Layer 7 of a small transformer language model trained on English Wikipedia (11 layers, counted from 0, width 128).
A neuron adds its activation times its output weights to the MLP's output. To switch it off is to set its activation to zero at one token and run the rest of the model.

Output weights of the MLP neurons that the questions are about. A number n stands for n times 0.022.
n12: 6 -15 9 10 -14 18 -23 -8 -15 34 -7 26 -14 15 4 16 -2 29 18 9 12 -19 12 21 4 -37 -17 -5 20 21 -3 16 -16 34 -15 42 -2 1 20 -5 -35 -20 -18 13 9 5 19 -13 9 -3 -17 -25 40 31 5 13 -8 -25 -4 14 3 -20 6 -14 24 8 29 -7 20 8 -15 38 19 -7 4 -14 -6 31 5 -4 4 10 -11 -15 16 -9 -3 4 -1 -8 14 -3 -3 -23 5 20 -10 27 14 16 -7 32 10 -9 -33 -17 -10 17 -17 -24 36 -1 -3 19 6 35 -10 -3 -6 4 18 -2 15 13 -4 -48 -11 -14
n19: 14 28 15 23 -4 12 20 18 26 2 21 1 4 20 -22 -3 8 33 5 6 -18 -28 9 -4 -15 8 0 14 -14 -5 -2 31 5 -2 -14 23 -12 13 16 25 -2 8 9 -36 19 6 -28 -8 -15 14 -3 -2 -5 14 3 -5 17 -5 -22 16 6 -9 12 1 23 -35 -4 0 -28 -14 0 0 -18 -22 35 17 11 -14 37 16 -2 -10 -14 26 25 -20 -16 8 -2 -31 -24 40 -15 2 -9 10 6 -6 7 15 0 -35 5 -9 -9 3 -8 -4 -11 9 25 3 -7 -14 23 10 7 -9 3 -15 10 38 28 -20 -5 -8 -4 8
n24: 18 22 18 -7 -2 10 5 8 -41 -49 -2 -4 -6 1 8 29 17 -12 -15 24 0 -14 -36 14 -8 -33 15 -7 -44 -27 11 -2 -27 -14 -1 31 -3 -9 -28 11 7 39 -14 1 -16 11 42 15 -9 7 22 -42 20 9 -16 13 18 -28 18 -36 10 29 18 -20 -29 -17 -2 4 12 28 -27 7 -12 -7 13 7 -7 -9 -3 8 16 1 -19 -6 1 -37 16 -37 11 23 -4 3 4 -45 21 -2 23 -17 14 -1 1 14 -9 -18 46 -18 -19 10 -10 14 -5 40 -18 -13 32 -8 22 23 -2 -18 18 2 21 30 -1 7 3 -10
n55: 10 6 13 24 -32 8 16 -20 18 9 6 2 9 21 15 6 2 1 -5 39 -55 -26 -22 -43 -44 -5 19 -26 -13 -1 5 29 11 -7 -6 7 -19 -7 -14 -8 -25 5 -17 -16 22 -14 -31 5 0 13 22 19 -4 12 24 -31 -13 18 21 -19 26 -11 -23 1 14 30 8 -16 -28 -3 -24 19 -5 -22 7 -7 38 19 5 -25 -1 -14 -17 11 -19 18 10 2 29 20 46 15 -13 17 11 32 16 -22 26 7 18 -12 -20 -10 -7 16 -10 25 -25 8 -26 -9 8 1 -14 8 -9 -12 -25 -47 -12 3 -22 -6 -1 15 -9 -3
n144: -28 7 -3 36 15 4 -21 -22 -1 6 -21 -1 2 -41 -7 -10 11 -1 -19 -26 27 5 50 9 -11 0 -6 -12 12 8 -16 9 -38 12 9 -30 31 -6 -15 29 -16 37 13 15 -17 5 -11 5 -6 -5 4 -19 0 12 -10 8 10 15 -21 17 12 -23 26 23 -24 -13 12 6 8 -15 17 -16 -16 38 -21 -39 4 7 -5 -23 18 16 1 10 -9 5 -60 42 -27 -17 -12 -4 -23 -36 -5 15 3 -6 -34 25 35 -2 6 -20 21 -26 39 -23 7 12 17 12 21 1 1 4 20 -3 -3 -1 6 -8 1 41 16 7 -15 13
n148: 13 -12 -37 -13 14 23 0 -19 28 23 -15 -7 -7 -13 -4 -9 65 -40 -5 11 10 10 8 -25 -18 22 23 22 -64 -20 3 -8 -26 11 24 -26 52 11 8 -14 10 -18 -7 4 18 -10 8 -15 -3 11 6 16 -24 8 5 -13 21 14 31 28 5 -21 41 27 18 0 21 23 2 -36 -10 -17 -19 -20 -14 -9 -2 29 -4 -24 24 6 12 -19 17 17 -2 0 16 -19 8 18 2 -3 5 1 4 -23 -14 24 -5 -8 31 4 38 -1 19 -20 35 20 -4 23 17 9 -18 8 12 2 7 3 2 21 -23 -18 21 27 -29 -5
n302: 30 22 6 -21 -25 -4 8 -12 -12 25 -34 -8 13 5 11 -15 14 -15 31 22 24 0 -18 -13 -2 -48 10 -4 6 -22 6 16 -29 -25 -6 -11 -31 -37 -15 -34 -30 -18 -12 7 -20 -3 22 28 24 5 12 -22 4 -15 27 -2 3 -37 -21 -13 -13 -7 -7 9 -14 12 -17 9 -23 -5 1 15 -14 -4 6 16 2 20 -1 1 7 2 24 -9 -10 7 1 -7 15 48 -33 -12 12 -24 -20 -4 -5 -18 24 -4 -4 1 3 18 -20 30 12 7 -23 -4 19 -7 -17 9 10 -5 4 30 7 17 -11 -9 -24 -21 -22 -14 9 -32
n360: -11 6 -11 10 1 17 -29 -8 -14 -13 -1 34 -21 -3 -5 -29 -7 -8 -10 -42 -15 -17 5 -24 -10 -3 7 -18 11 14 7 39 -17 17 5 -2 -11 -2 -19 -19 -50 -19 15 15 4 10 -17 -7 -39 -12 12 -7 16 -11 11 28 27 -29 7 1 16 0 -15 2 -24 -16 -21 -3 29 -3 10 19 -10 11 -7 -16 1 -19 -2 -10 -7 -9 -16 -22 -15 -17 6 -1 9 27 15 4 -33 10 12 -26 4 5 31 14 -14 -14 5 -19 3 21 -12 13 1 -12 13 -21 -3 10 4 7 9 2 30 -11 15 19 -15 19 -4 -13 8 1
n370: -13 0 -7 9 10 4 -2 25 32 -9 0 -19 38 -20 -2 2 -18 6 0 -20 -23 -7 18 3 0 -12 -18 -31 14 26 -12 21 -13 33 -36 -17 31 50 27 5 2 -6 -8 -5 35 39 0 3 -23 -11 8 37 0 -8 -22 -27 16 -4 33 14 2 -28 8 13 -33 -21 15 26 -1 -7 -3 2 -2 15 -37 3 5 2 19 19 -15 -10 11 -2 -22 -5 35 19 -16 -13 -15 30 -9 -15 -21 -11 -5 -21 2 -8 -2 -8 10 18 21 -22 7 26 -40 -2 -11 21 41 -13 9 22 11 -20 -12 7 10 6 -12 5 30 7 15 11
n402: -27 16 -4 26 -1 -8 -7 -15 -12 20 39 5 -5 22 -3 12 -1 -24 7 2 -19 -25 -12 -28 24 -13 -17 -3 11 4 -8 9 -29 -8 -37 -1 6 18 -36 -16 -9 -13 8 13 -14 -33 -24 -59 -5 29 -28 4 -9 2 49 1 -7 -6 -3 -21 -11 7 10 -11 25 -1 -13 19 15 1 -1 25 -15 -24 3 -5 -19 -4 37 3 -7 3 -25 5 -34 -11 -12 11 -29 24 -2 16 27 -6 23 -13 2 -3 1 -18 7 13 1 9 4 -36 -7 14 2 14 -8 43 24 -2 -11 -13 35 -25 -35 6 -15 23 -9 -6 -15 10 -5 23
n413: -22 29 9 21 -1 -37 -17 12 18 22 -4 -4 26 -11 -13 31 12 41 -1 12 6 -11 3 -3 -33 -13 16 -8 -2 34 18 5 -5 -16 3 1 15 -3 2 8 4 -3 -18 32 15 12 17 18 -13 -35 14 -4 -20 -4 -14 9 19 -7 1 14 -16 -20 -34 -8 8 -22 8 -1 10 27 -40 -20 -7 -3 -11 2 -15 25 -26 41 -11 -5 20 26 32 5 31 -2 23 -3 -7 -17 12 -1 -2 -2 22 -7 8 -8 12 10 -5 -24 -28 11 0 -5 3 0 21 -3 8 4 -16 -44 6 18 6 8 25 -16 14 -4 -6 -25 1 10
n416: -25 8 -6 3 30 5 42 17 -16 -21 -19 40 -8 -9 -16 3 -20 8 -1 -9 -27 1 0 -11 0 -14 12 -7 8 5 -7 14 -25 -25 1 -7 -1 28 -8 -14 -18 -2 -4 30 21 23 -19 9 36 19 -7 -26 6 -27 -18 -26 -3 5 24 -23 -12 -13 -9 -17 77 -20 -15 13 18 -15 -13 1 -9 -1 0 -24 0 -11 -8 1 2 12 15 -2 -1 -1 17 22 5 15 -4 9 24 -6 -28 11 17 -26 -9 -10 29 -5 30 11 17 6 15 -2 27 -29 11 -2 6 10 -2 6 15 -5 -4 15 -21 -3 -18 15 1 4 -3 25
n426: 15 13 -57 1 14 11 -11 1 8 -9 -15 -11 16 -16 0 -19 -2 20 -6 1 -28 27 -8 -13 -6 33 -28 -17 -8 -4 14 -16 2 -10 46 -27 32 -25 12 15 -1 13 -8 28 53 11 19 -5 3 1 5 -21 -12 -18 7 -17 26 7 -13 2 -3 12 4 96 1 15 -23 -6 19 -33 10 -10 -2 -3 -3 -17 13 35 3 26 -23 13 -27 16 16 -3 7 -9 8 -16 23 3 29 0 5 7 6 -8 32 10 -10 -6 -7 20 19 27 -12 -11 -21 9 -16 -2 2 -23 -25 -38 12 -5 34 6 -14 -5 -8 39 -18 -4 2 31
n454: 17 18 -23 -26 -14 11 -8 -2 8 -21 -5 -13 12 -33 16 4 9 -11 17 -26 31 2 -11 -11 47 -1 -32 -57 -22 46 17 -2 -31 12 17 -1 -13 -11 -25 -38 -6 -8 -31 -16 9 5 -21 9 16 -13 36 5 -5 -15 -27 24 -27 1 15 -33 7 34 1 -19 -7 -1 -3 8 -18 -13 -5 39 -17 -24 2 1 -30 -8 4 26 7 -2 -6 -2 5 13 16 -28 9 -8 26 17 -10 -16 -1 -37 -33 -8 -1 -1 -20 -3 -5 15 -17 -7 14 -3 -24 14 10 22 7 -6 4 9 -6 -38 7 -19 7 2 -19 6 36 1 5 -34
n455: 13 3 6 -21 -4 -13 -6 4 -26 2 7 -12 -8 8 6 -19 -15 -7 9 -39 5 -14 -15 -7 -10 11 -9 7 9 -27 26 8 18 -29 13 -4 -42 -38 -5 7 12 27 15 33 29 -20 6 14 2 1 -7 -14 17 5 37 -25 9 -15 -10 -21 9 4 -28 -3 -27 20 -6 -3 -14 1 1 5 -27 15 13 16 11 9 -23 16 0 -6 3 -15 -24 -26 -1 21 25 4 -23 -22 2 1 15 -20 5 -18 13 0 20 19 -11 14 -22 -23 -14 13 4 -6 -4 -17 -21 -6 15 8 20 14 11 28 -3 -18 -5 -13 32 12 1 -12
n500: -28 -15 9 -30 -4 -17 -20 4 -27 -11 16 -14 -2 21 13 2 -6 2 -1 16 -5 -8 10 -7 8 23 10 -25 -15 -40 8 0 -3 -5 -8 21 8 -44 26 -7 -4 -6 9 13 -9 2 7 1 6 -48 26 -2 -56 24 3 8 1 -1 -6 18 21 -8 -4 -35 9 23 3 -7 -27 -26 21 12 9 17 -13 -18 14 -36 -2 -2 -13 -34 -7 -52 2 -3 0 -22 -1 -6 3 6 32 11 9 -3 -1 40 -9 -29 23 -40 7 9 -9 8 -26 11 -35 0 5 2 -16 16 14 5 4 11 -2 14 9 5 0 12 -9 -1 16 21

Each question names a token from some text and the token that comes next. It shows the activations a of the neurons there, in the order above. A number n stands for n times 0.067.

Then comes g, the gradient of the next token's log-probability with respect to the MLP's output, scaled to length 1. A neuron's effect is roughly proportional to its activation times (output weights . g). A number n stands for n times 0.0038.

"eb", then "ru"
a: 0 0 0 0 31 0 0 0 0 0 0 0 0 60 0 6
g: -26 52 16 -39 9 0 13 25 -1 -5 -13 7 -15 49 -10 -13 13 -6 8 -27 -10 22 39 -9 -3 -5 -24 -32 5 -1 -3 -17 9 7 -3 5 -23 -6 -52 -18 4 46 -15 -32 17 38 -6 -10 29 58 29 -24 16 -2 -15 -2 4 -13 -27 -30 5 36 44 8 -19 -7 -16 22 5 -38 -20 24 -6 5 45 12 23 28 5 -2 -21 -15 39 22 -26 -29 -1 -1 -6 -3 12 10 -47 10 -55 -31 15 4 27 -25 -10 -24 18 -16 -18 -7 16 20 4 -3 24 -40 50 -5 -2 -9 -61 28 40 -5 20 -2 7 -3 4 16 -30 -19
Which neuron, switched off, lowers the next token's probability most? n454

"-", then "g"
a: 0 26 0 0 0 0 0 0 0 0 0 0 0 0 0 0
g: -30 16 40 28 -24 53 9 58 34 -40 48 3 23 31 8 -9 -24 -8 -5 -21 -40 41 -27 -6 -10 9 11 3 -14 -11 -7 26 1 -18 -33 -14 5 27 -4 10 -5 -22 -14 0 6 16 -24 9 -6 8 0 -4 -9 17 -3 1 37 19 -23 9 -5 -27 2 5 -3 -5 5 75 -26 18 -34 -32 -25 -7 -34 7 31 18 3 -37 0 -21 10 -14 4 33 -34 11 -33 30 25 -16 -11 9 -22 -17 47 10 -18 19 34 -6 -13 6 -19 7 -39 -20 -42 27 -13 26 -9 15 -11 -18 -33 -4 -35 36 11 27 39 -17 -10 3 -20 0
Which neuron, switched off, lowers the next token's probability most? n19

" Rub", then "in"
a: 0 0 0 0 0 0 0 0 0 0 0 0 0 0 10 0
g: 28 -12 -7 23 -25 -12 -38 -47 13 12 10 11 -16 -11 -7 -24 -17 13 -6 -11 25 -53 15 -24 35 -49 2 -11 30 5 -42 -35 -26 -32 -41 25 -6 7 -19 -1 -20 -21 -54 22 21 18 23 12 -20 -29 -8 25 10 0 39 26 -21 -33 21 14 21 16 12 9 -11 13 18 20 -8 29 -46 21 -20 35 13 -8 6 6 -9 10 6 -5 -29 -26 -34 16 18 45 17 4 -15 26 -14 1 6 -5 28 -32 34 -10 18 -18 -5 -14 8 -6 -41 -11 -1 34 -19 3 -46 16 9 -17 2 31 1 -56 19 20 -6 -46 -11 -1 2 33
Which neuron, switched off, lowers the next token's probability most? n455

" |", then " RUS"
a: 2 0 0 0 0 0 0 0 0 0 0 0 0 0 0 27
g: 6 -60 46 19 3 42 8 7 -42 1 -20 -38 -17 -3 -14 21 28 0 -27 24 9 41 -6 -8 -30 -29 10 -26 8 24 16 36 -6 2 2 0 17 -12 -24 44 14 26 -3 -1 -9 -8 1 -23 -14 -11 2 19 8 -17 10 43 35 -48 -41 -24 54 12 27 34 -16 -46 24 12 3 -26 0 -1 -10 -20 -1 -19 -10 18 13 -1 -4 58 52 -22 -5 -26 15 -8 -41 -2 20 -2 -30 -9 1 -20 -1 -25 14 -32 23 -25 16 7 -17 -29 -9 -18 3 -19 8 0 2 -3 -14 5 -3 -54 3 29 -35 -30 31 -12 3 20 3 -24
Which neuron, switched off, raises the next token's probability most? n500

" –", then " Kay"
a: 0 13 0 0 0 0 0 0 0 0 0 0 0 0 0 0
g: 9 8 18 9 -65 -23 -7 2 -10 40 8 37 -15 -9 -22 12 8 4 23 15 -5 -18 -23 4 10 -2 7 12 1 -23 -31 -20 31 11 -7 11 33 -30 -8 -42 23 -19 -12 -4 -4 34 24 2 -17 28 6 13 4 4 -10 -8 29 28 -8 -5 -11 16 -26 -3 0 -24 -3 -4 -1 3 -9 16 38 9 -10 7 -11 -18 19 -9 35 10 17 25 -12 61 -2 29 11 22 -49 -11 43 -10 -8 -1 9 20 -5 40 57 -16 -33 25 -16 43 21 37 -15 -24 -30 4 33 7 -22 16 10 0 -14 -39 72 -1 -66 26 -30 -9 18 -15
Which neuron, switched off, raises the next token's probability most? n19

"mit", then " League"
a: 11 0 0 2 0 0 0 3 0 0 0 0 0 0 0 0
g: -16 7 8 -48 6 -12 -14 -22 41 26 17 -5 15 -79 -35 -20 50 32 -14 -21 18 -23 -5 4 -2 44 34 -13 -25 -24 24 -5 14 2 2 -10 33 3 -51 -21 46 32 -21 6 -42 30 18 -13 10 30 -1 24 11 2 -24 13 -11 46 -14 -16 -6 -3 -23 -21 13 18 24 10 -35 -1 -31 -2 -1 8 3 -30 -3 0 -25 -1 -25 -53 -1 -3 -31 6 -23 -9 -32 3 39 -23 10 28 -9 -13 -30 13 -15 -24 11 -23 -20 1 0 -4 14 22 40 -21 27 -53 4 -12 32 22 1 11 8 13 -15 -19 -10 -27 -8 -4 -8 24
Which neuron, switched off, raises the next token's probability most? n12

"ens", then "berg"
a: 0 0 3 9 0 0 0 0 0 0 1 0 0 0 1 0
g: -44 12 24 11 2 -18 10 14 -2 17 13 35 -22 11 52 -3 10 -32 -19 35 -21 -7 -37 5 -14 33 -41 -28 -23 -27 22 39 -33 13 -10 31 -38 -20 17 -9 -26 -46 4 20 -11 -17 -13 10 -29 11 48 -11 7 -24 -19 -15 12 7 -10 -25 28 13 -21 23 -8 4 17 -20 -11 -29 26 -13 -32 -20 41 -23 22 2 9 -20 -14 -16 19 25 29 7 12 -9 17 37 -1 -5 36 -12 -5 54 -14 25 7 -11 20 -9 25 14 -41 -39 40 34 16 -25 -7 37 17 15 9 -39 6 -5 -32 18 11 -22 -4 13 -2 -47 5 23
Which neuron, switched off, lowers the next token's probability most? n55

" is", then " a"
a: 1 0 0 0 0 0 0 3 0 0 0 46 0 0 0 0
g: -30 -25 -14 5 -44 -33 23 5 30 0 5 8 -3 20 -47 26 -5 -38 -24 -12 10 10 27 -7 -25 7 -21 33 67 7 42 -17 -16 -25 17 22 31 19 -3 11 -4 15 28 4 -41 40 13 -17 -4 15 -12 19 -3 -13 1 -14 -34 11 34 24 -7 3 -4 -51 20 1 6 -14 0 22 -8 -24 -29 -2 62 42 2 -28 19 -70 26 6 -14 -14 25 12 18 -17 9 -4 11 30 14 -17 0 7 15 -20 -34 -38 -11 1 -13 12 -22 15 -30 -17 -19 -20 -41 5 15 37 16 -13 -3 -34 5 -6 22 28 37 0 9 -4 9 -27
Which neuron, switched off, lowers the next token's probability most? n416

" |", then " Bot"
a: 2 0 0 0 0 0 0 0 0 0 0 0 0 0 0 25
g: -57 -34 34 19 7 10 1 -20 -34 -1 -13 -4 -16 22 -24 -22 -41 49 -14 -5 -36 -11 -9 -28 27 30 -13 -35 15 -4 -8 46 -16 33 2 -30 -12 -14 -30 -4 8 -22 25 3 -1 -36 50 9 19 -11 16 8 -13 12 -18 1 21 4 -15 -12 26 9 -5 -30 -1 24 -17 36 -28 29 13 18 17 16 -8 4 41 -20 56 36 32 2 3 21 -31 25 2 16 17 17 9 -7 -42 5 -7 29 -4 14 27 -5 15 43 -1 32 28 2 -8 13 -32 11 -32 -22 3 -24 20 -5 -41 -17 -3 -7 -44 22 0 -39 -32 -24 28 -1
Which neuron, switched off, lowers the next token's probability most? n500

" at", then " Georgia"
a: 14 0 0 0 0 0 0 0 0 0 0 0 0 0 0 0
g: 14 25 40 13 -17 11 -13 -30 11 -1 25 7 -30 -23 -7 -20 23 2 -56 16 -29 -16 -9 37 -26 -49 0 42 -16 20 16 -1 10 11 -11 -20 1 -12 43 13 11 -5 2 -3 23 23 21 -32 20 -5 -39 10 -7 38 52 25 -23 -39 -64 -35 60 15 -15 17 23 -12 20 -17 -5 -27 37 10 11 -14 28 36 11 -31 22 -16 4 -13 8 -13 10 -19 12 6 -22 17 11 7 7 36 20 -11 -20 34 32 -8 10 -29 -20 4 -4 -12 19 -9 -26 -15 34 -43 -40 19 2 29 25 -15 -9 17 20 1 7 14 -18 23 -14 4
Which neuron, switched off, lowers the next token's probability most? n12

"Z", then " |"
a: 10 0 0 0 0 0 0 0 0 0 0 0 0 0 1 0
g: -18 -5 9 53 0 37 31 26 -12 31 1 7 13 25 5 25 -39 -14 16 32 -23 13 13 -15 -52 -10 -12 17 12 6 -28 1 -17 18 -25 26 23 -26 26 -6 -23 -32 -9 45 34 -26 -7 -10 26 -4 3 -11 -4 -19 -18 -16 29 -49 -33 -28 12 -7 10 17 22 -39 3 -19 -24 19 32 33 20 -14 34 4 -10 -15 45 2 -5 39 10 8 0 15 35 26 9 -6 22 30 -14 16 -9 -33 19 22 9 -15 -37 7 -12 48 -7 15 -47 -12 -24 19 30 42 -25 -52 -3 14 10 -30 -40 -8 16 1 28 3 4 0 9 11
Which neuron, switched off, lowers the next token's probability most? n12

" or", then " less"
a: 0 21 0 0 0 10 0 0 13 0 0 12 0 0 0 0
g: 31 32 -2 25 47 -19 -10 16 -61 -16 -3 -17 2 -5 14 49 -43 -10 25 -17 -3 27 -30 -42 -23 25 6 0 1 -8 -10 -34 2 -30 26 3 -15 -41 -10 28 -5 13 -25 -12 38 -14 -48 9 -22 9 -43 -41 -8 -31 -31 26 -22 6 -14 -12 -12 28 27 -9 -33 -4 -50 5 23 -30 -8 15 18 25 -18 11 -33 18 -6 34 -23 -8 10 17 -1 -9 21 18 14 -1 9 -12 10 31 -2 -1 -2 0 -9 6 27 20 -9 -24 2 -4 -1 -26 14 21 29 4 -24 -16 17 39 21 62 7 -30 12 -40 -4 5 1 11 -25 -46
Which neuron, switched off, raises the next token's probability most? n370

"Sch", then "ed"
a: 0 0 0 0 93 0 0 0 0 0 0 0 0 0 0 0
g: 12 -22 -19 28 9 3 -34 13 -8 7 -1 -4 7 -19 18 7 -8 -9 49 -11 28 -14 -15 -14 20 14 18 7 -6 20 -35 24 -38 33 -15 -23 23 22 2 48 11 20 44 32 -8 -40 10 39 -10 -33 -5 21 -2 34 44 16 -11 15 -1 36 15 12 -8 33 -20 -25 -29 12 -17 15 41 -5 4 -49 -14 18 2 -17 -28 -3 -17 29 3 -18 -13 4 23 19 -32 -28 -31 -9 -2 -29 10 18 10 -33 38 1 16 -6 -33 -30 9 -27 12 36 11 46 -28 16 15 -15 -14 -35 -24 -36 15 38 -7 -23 45 -37 13 -10 -33 17
Which neuron, switched off, lowers the next token's probability most? n144

" (", then "loan"
a: 0 0 0 0 0 0 10 8 0 0 0 0 0 0 0 0
g: 10 -26 7 -14 10 -24 -24 19 -36 12 -12 21 -13 -12 18 51 46 -61 -3 -19 23 27 -10 13 17 15 15 13 0 16 -1 -31 22 -23 13 -10 -34 -38 -7 40 2 10 25 -26 -7 -13 3 -8 -7 45 -32 -9 28 -28 -23 -7 38 17 -31 5 -3 22 5 -6 -18 -78 2 -9 9 -27 -9 8 2 9 -16 -3 6 20 -23 22 8 -32 1 23 -6 20 10 13 18 35 -20 -6 37 -14 -12 8 16 3 -3 26 -3 29 26 23 -6 19 -18 35 18 -3 44 -34 -14 -53 3 -29 39 11 -4 -13 10 -46 -13 -11 52 9 30 -8
Which neuron, switched off, lowers the next token's probability most? n302

"ha", then "il"
a: 4 0 0 0 0 95 0 0 0 0 0 0 0 0 0 0
g: -16 -17 -17 18 20 21 33 22 28 -27 1 -13 40 -43 -16 -42 -21 19 -6 6 21 21 0 -18 21 61 52 63 3 -4 45 13 -19 -18 51 2 3 6 -12 -26 30 -29 6 -9 2 -10 17 29 13 32 -14 12 23 -23 37 17 -18 2 -14 5 -33 7 -5 -22 -22 -29 0 -24 35 -19 -19 -37 -27 6 15 19 -14 -4 12 -15 1 12 -20 2 13 -38 8 5 10 -12 -12 -24 -22 19 -13 -16 -22 8 -6 -4 1 0 -3 -12 45 36 6 -36 -8 43 23 -34 -2 -13 -16 -6 -17 -73 21 20 -8 28 -24 -1 5 10 -14 15
Which neuron, switched off, lowers the next token's probability most? n148

"um", then "mer"
a: 0 0 0 0 6 0 0 0 5 0 0 0 0 0 0 0
g: -34 -50 -37 4 -10 10 2 22 -42 6 -10 17 -9 23 17 -7 26 3 22 -34 1 66 15 23 4 46 25 -28 32 12 6 -6 9 23 -13 -4 -8 -6 2 -21 -6 -15 -1 35 -40 -3 -4 15 -52 11 -1 8 6 14 -38 -35 13 -21 4 -22 -25 16 -3 40 15 9 -20 38 -4 -33 22 -16 34 -2 -15 -9 -22 -47 16 27 10 -15 -33 -1 18 14 -5 -6 11 18 37 -17 23 -16 21 -12 -16 17 -11 35 -11 -7 16 -31 -11 27 7 5 -8 15 57 -18 -11 17 6 30 22 -8 -14 43 -4 9 66 34 19 -28 -28 -8
Which neuron, switched off, lowers the next token's probability most? n144

"st", then "adi"
a: 0 0 0 0 10 0 0 3 0 0 0 0 0 0 0 1
g: -21 -6 24 -14 -2 -12 -13 -12 29 -18 -2 18 6 -1 5 38 -4 23 -10 -7 27 -32 -7 -7 -21 9 -21 26 1 14 -7 -6 23 28 46 7 16 -3 -39 4 1 2 -13 38 0 20 35 27 -19 -33 -5 10 22 34 49 -17 -11 -10 -51 4 -17 12 -25 5 -36 -20 -14 7 1 13 19 6 17 27 -15 19 8 43 1 -24 15 -26 23 25 60 -41 -13 -19 16 29 -42 23 -8 -29 37 29 -25 21 52 -5 27 -27 47 -8 -51 22 -2 25 -5 24 42 6 25 13 41 -18 34 28 16 -11 -11 -17 11 -13 6 1 -20 16
Which neuron, switched off, lowers the next token's probability most? n144

" Head", then " coach"
a: 0 0 0 0 16 0 0 0 0 0 0 0 0 0 0 0
g: -14 -36 -11 19 15 41 -14 -15 -5 -43 9 -25 -20 -64 3 -4 17 -28 0 -15 -13 10 4 18 -8 6 12 34 23 3 0 11 5 -6 19 -17 30 -2 37 -31 31 53 12 23 -39 13 17 12 -25 -1 -14 33 0 24 3 27 7 5 -27 -47 9 11 25 12 -42 -5 -17 -2 -11 -38 -25 15 -2 -4 -40 11 8 15 -52 25 -28 40 -46 -20 8 -8 6 5 21 4 16 -11 -27 -12 17 38 -36 -9 7 15 27 -2 26 -28 -43 -20 12 14 57 -6 17 -23 -4 29 -13 16 0 -22 -2 -32 -5 -33 -6 -4 -9 47 -31 2
Which neuron, switched off, lowers the next token's probability most? n144

"ul", then "y"
a: 0 0 0 0 0 0 4 0 0 0 0 0 0 0 0 0
g: 41 -40 24 -8 -18 -4 15 34 -16 7 -25 -7 -46 -3 -14 8 -7 15 -39 20 6 -14 9 14 -4 -20 19 -3 33 39 15 18 -72 -4 -15 13 8 7 1 58 34 9 -30 37 29 -33 16 9 35 -8 1 -44 -9 33 17 -12 -10 15 25 -23 -17 35 -21 -7 7 10 -33 -3 -2 11 -1 -27 -7 38 8 11 -15 -14 25 13 1 -36 -30 -3 -9 -17 8 5 -1 40 -41 -50 18 -22 -23 12 -22 -50 15 20 -33 9 -34 -17 -19 3 25 -10 21 4 8 -22 -34 7 32 -6 -27 -18 43 7 -22 -30 -8 -8 -15 -17 -1 5
Which neuron, switched off, lowers the next token's probability most? n302

"C", then "/"
a: 0 0 13 0 0 0 0 0 0 0 0 0 0 0 0 0
g: -16 -1 -4 8 18 -8 14 0 11 -9 32 -7 0 -33 -11 9 45 -4 -25 31 21 -32 -7 -33 -12 -45 24 -34 -22 11 -14 46 -12 -4 -7 35 -9 -22 22 -4 8 -55 33 -27 -7 -16 34 10 -35 -40 -31 -8 -10 16 38 8 -21 10 49 26 29 3 60 13 2 27 39 -4 20 -5 -14 7 3 -13 12 -29 -8 -17 -38 -30 14 19 38 16 -16 -3 -23 11 -15 -35 -4 30 -32 16 6 -17 -9 -20 1 -27 15 38 -3 -28 17 9 -11 -41 -15 8 37 40 8 -22 -14 15 10 0 -8 4 16 -48 -13 2 37 -21 -11 27
Which neuron, switched off, lowers the next token's probability most? n24

"|", then " February"
a: 0 2 0 0 0 0 0 0 0 0 0 0 0 0 0 24
g: -56 7 24 8 -9 -7 11 4 4 -6 18 -6 -31 -61 68 1 -2 -6 -21 32 -48 -33 -12 -12 25 -33 27 42 28 19 -16 -5 -28 -16 -3 12 -27 7 -14 -21 -35 3 15 -14 0 22 -12 24 48 37 -25 -26 0 -18 26 -28 -20 10 -17 21 -21 23 3 30 -2 8 -4 -27 -15 16 18 7 17 -18 53 -4 3 -7 18 -23 -36 -25 2 -26 1 -24 33 -17 45 30 -32 -8 35 -1 25 -19 -23 17 -14 15 27 12 -6 44 -6 14 -41 -5 -4 18 26 22 -1 15 -33 0 14 -9 -6 24 0 22 -40 -10 17 6 20 -2
Which neuron, switched off, lowers the next token's probability most? n500

" C", then "iar"
a: 0 0 0 0 0 0 0 0 0 0 10 0 0 0 0 0
g: -4 7 -20 -37 -7 -7 -44 32 21 10 0 1 -38 5 -24 -19 -35 -56 9 -24 -20 20 38 18 -12 8 -9 8 -12 16 -23 29 8 15 13 -30 28 9 0 34 -4 -7 -21 34 39 9 3 13 24 10 -10 20 6 -17 2 -12 26 -8 26 8 -10 23 -42 6 18 -24 10 -15 -12 52 1 -42 7 -8 2 33 12 -10 3 75 14 -27 -50 31 5 28 -53 17 -15 14 -40 -11 14 16 4 -28 32 -10 -8 25 -29 -5 -28 -13 -9 27 27 3 2 -26 1 -34 21 -18 -4 -3 34 8 1 30 41 -20 2 -2 13 -1 50 -5
Which neuron, switched off, lowers the next token's probability most? n413

" |", then " K"
a: 2 0 0 0 0 0 0 0 0 0 0 0 0 0 0 37
g: 29 -36 39 -27 21 20 -3 56 2 -22 31 -8 25 -14 46 46 15 4 20 3 16 6 -18 18 -30 -28 -18 12 6 -3 9 10 -37 7 -10 -3 12 0 -10 47 -6 16 32 2 -9 8 -18 0 16 14 -15 12 -4 19 -16 48 19 -25 6 35 7 1 21 46 -8 -31 22 25 -4 -45 39 11 -46 -35 -22 -5 14 27 16 -26 21 18 20 -3 19 -3 29 -45 -17 -1 3 9 -30 -37 13 -15 16 1 3 -55 16 -23 8 -6 8 5 -7 0 -16 27 -17 -45 -8 35 -38 -12 6 9 -10 -9 -18 -22 32 -31 7 -56 7 11
Which neuron, switched off, lowers the next token's probability most? n500

"is", then "lav"
a: 0 0 0 0 0 0 0 0 0 0 26 0 0 0 0 0
g: -1 -21 -37 14 11 14 -54 -4 -52 22 -15 22 0 24 -18 43 61 14 -9 17 -13 -12 -5 -15 -38 -6 4 22 24 28 53 -3 -2 -4 17 1 54 13 -4 19 35 -37 50 -45 -11 -10 1 -2 -6 5 -5 13 30 -38 -24 17 9 -25 -18 6 -8 -1 -30 -15 0 -22 6 29 15 -18 -1 28 -18 19 -22 12 14 26 -37 65 8 7 -31 27 -16 -16 9 -12 1 -13 23 -16 42 -51 5 22 5 -12 -19 13 -38 3 23 16 -21 37 -5 -11 35 -2 -5 15 5 27 -1 -13 13 10 18 -9 -19 -5 0 9 -36 -2 30 5
Which neuron, switched off, lowers the next token's probability most? n413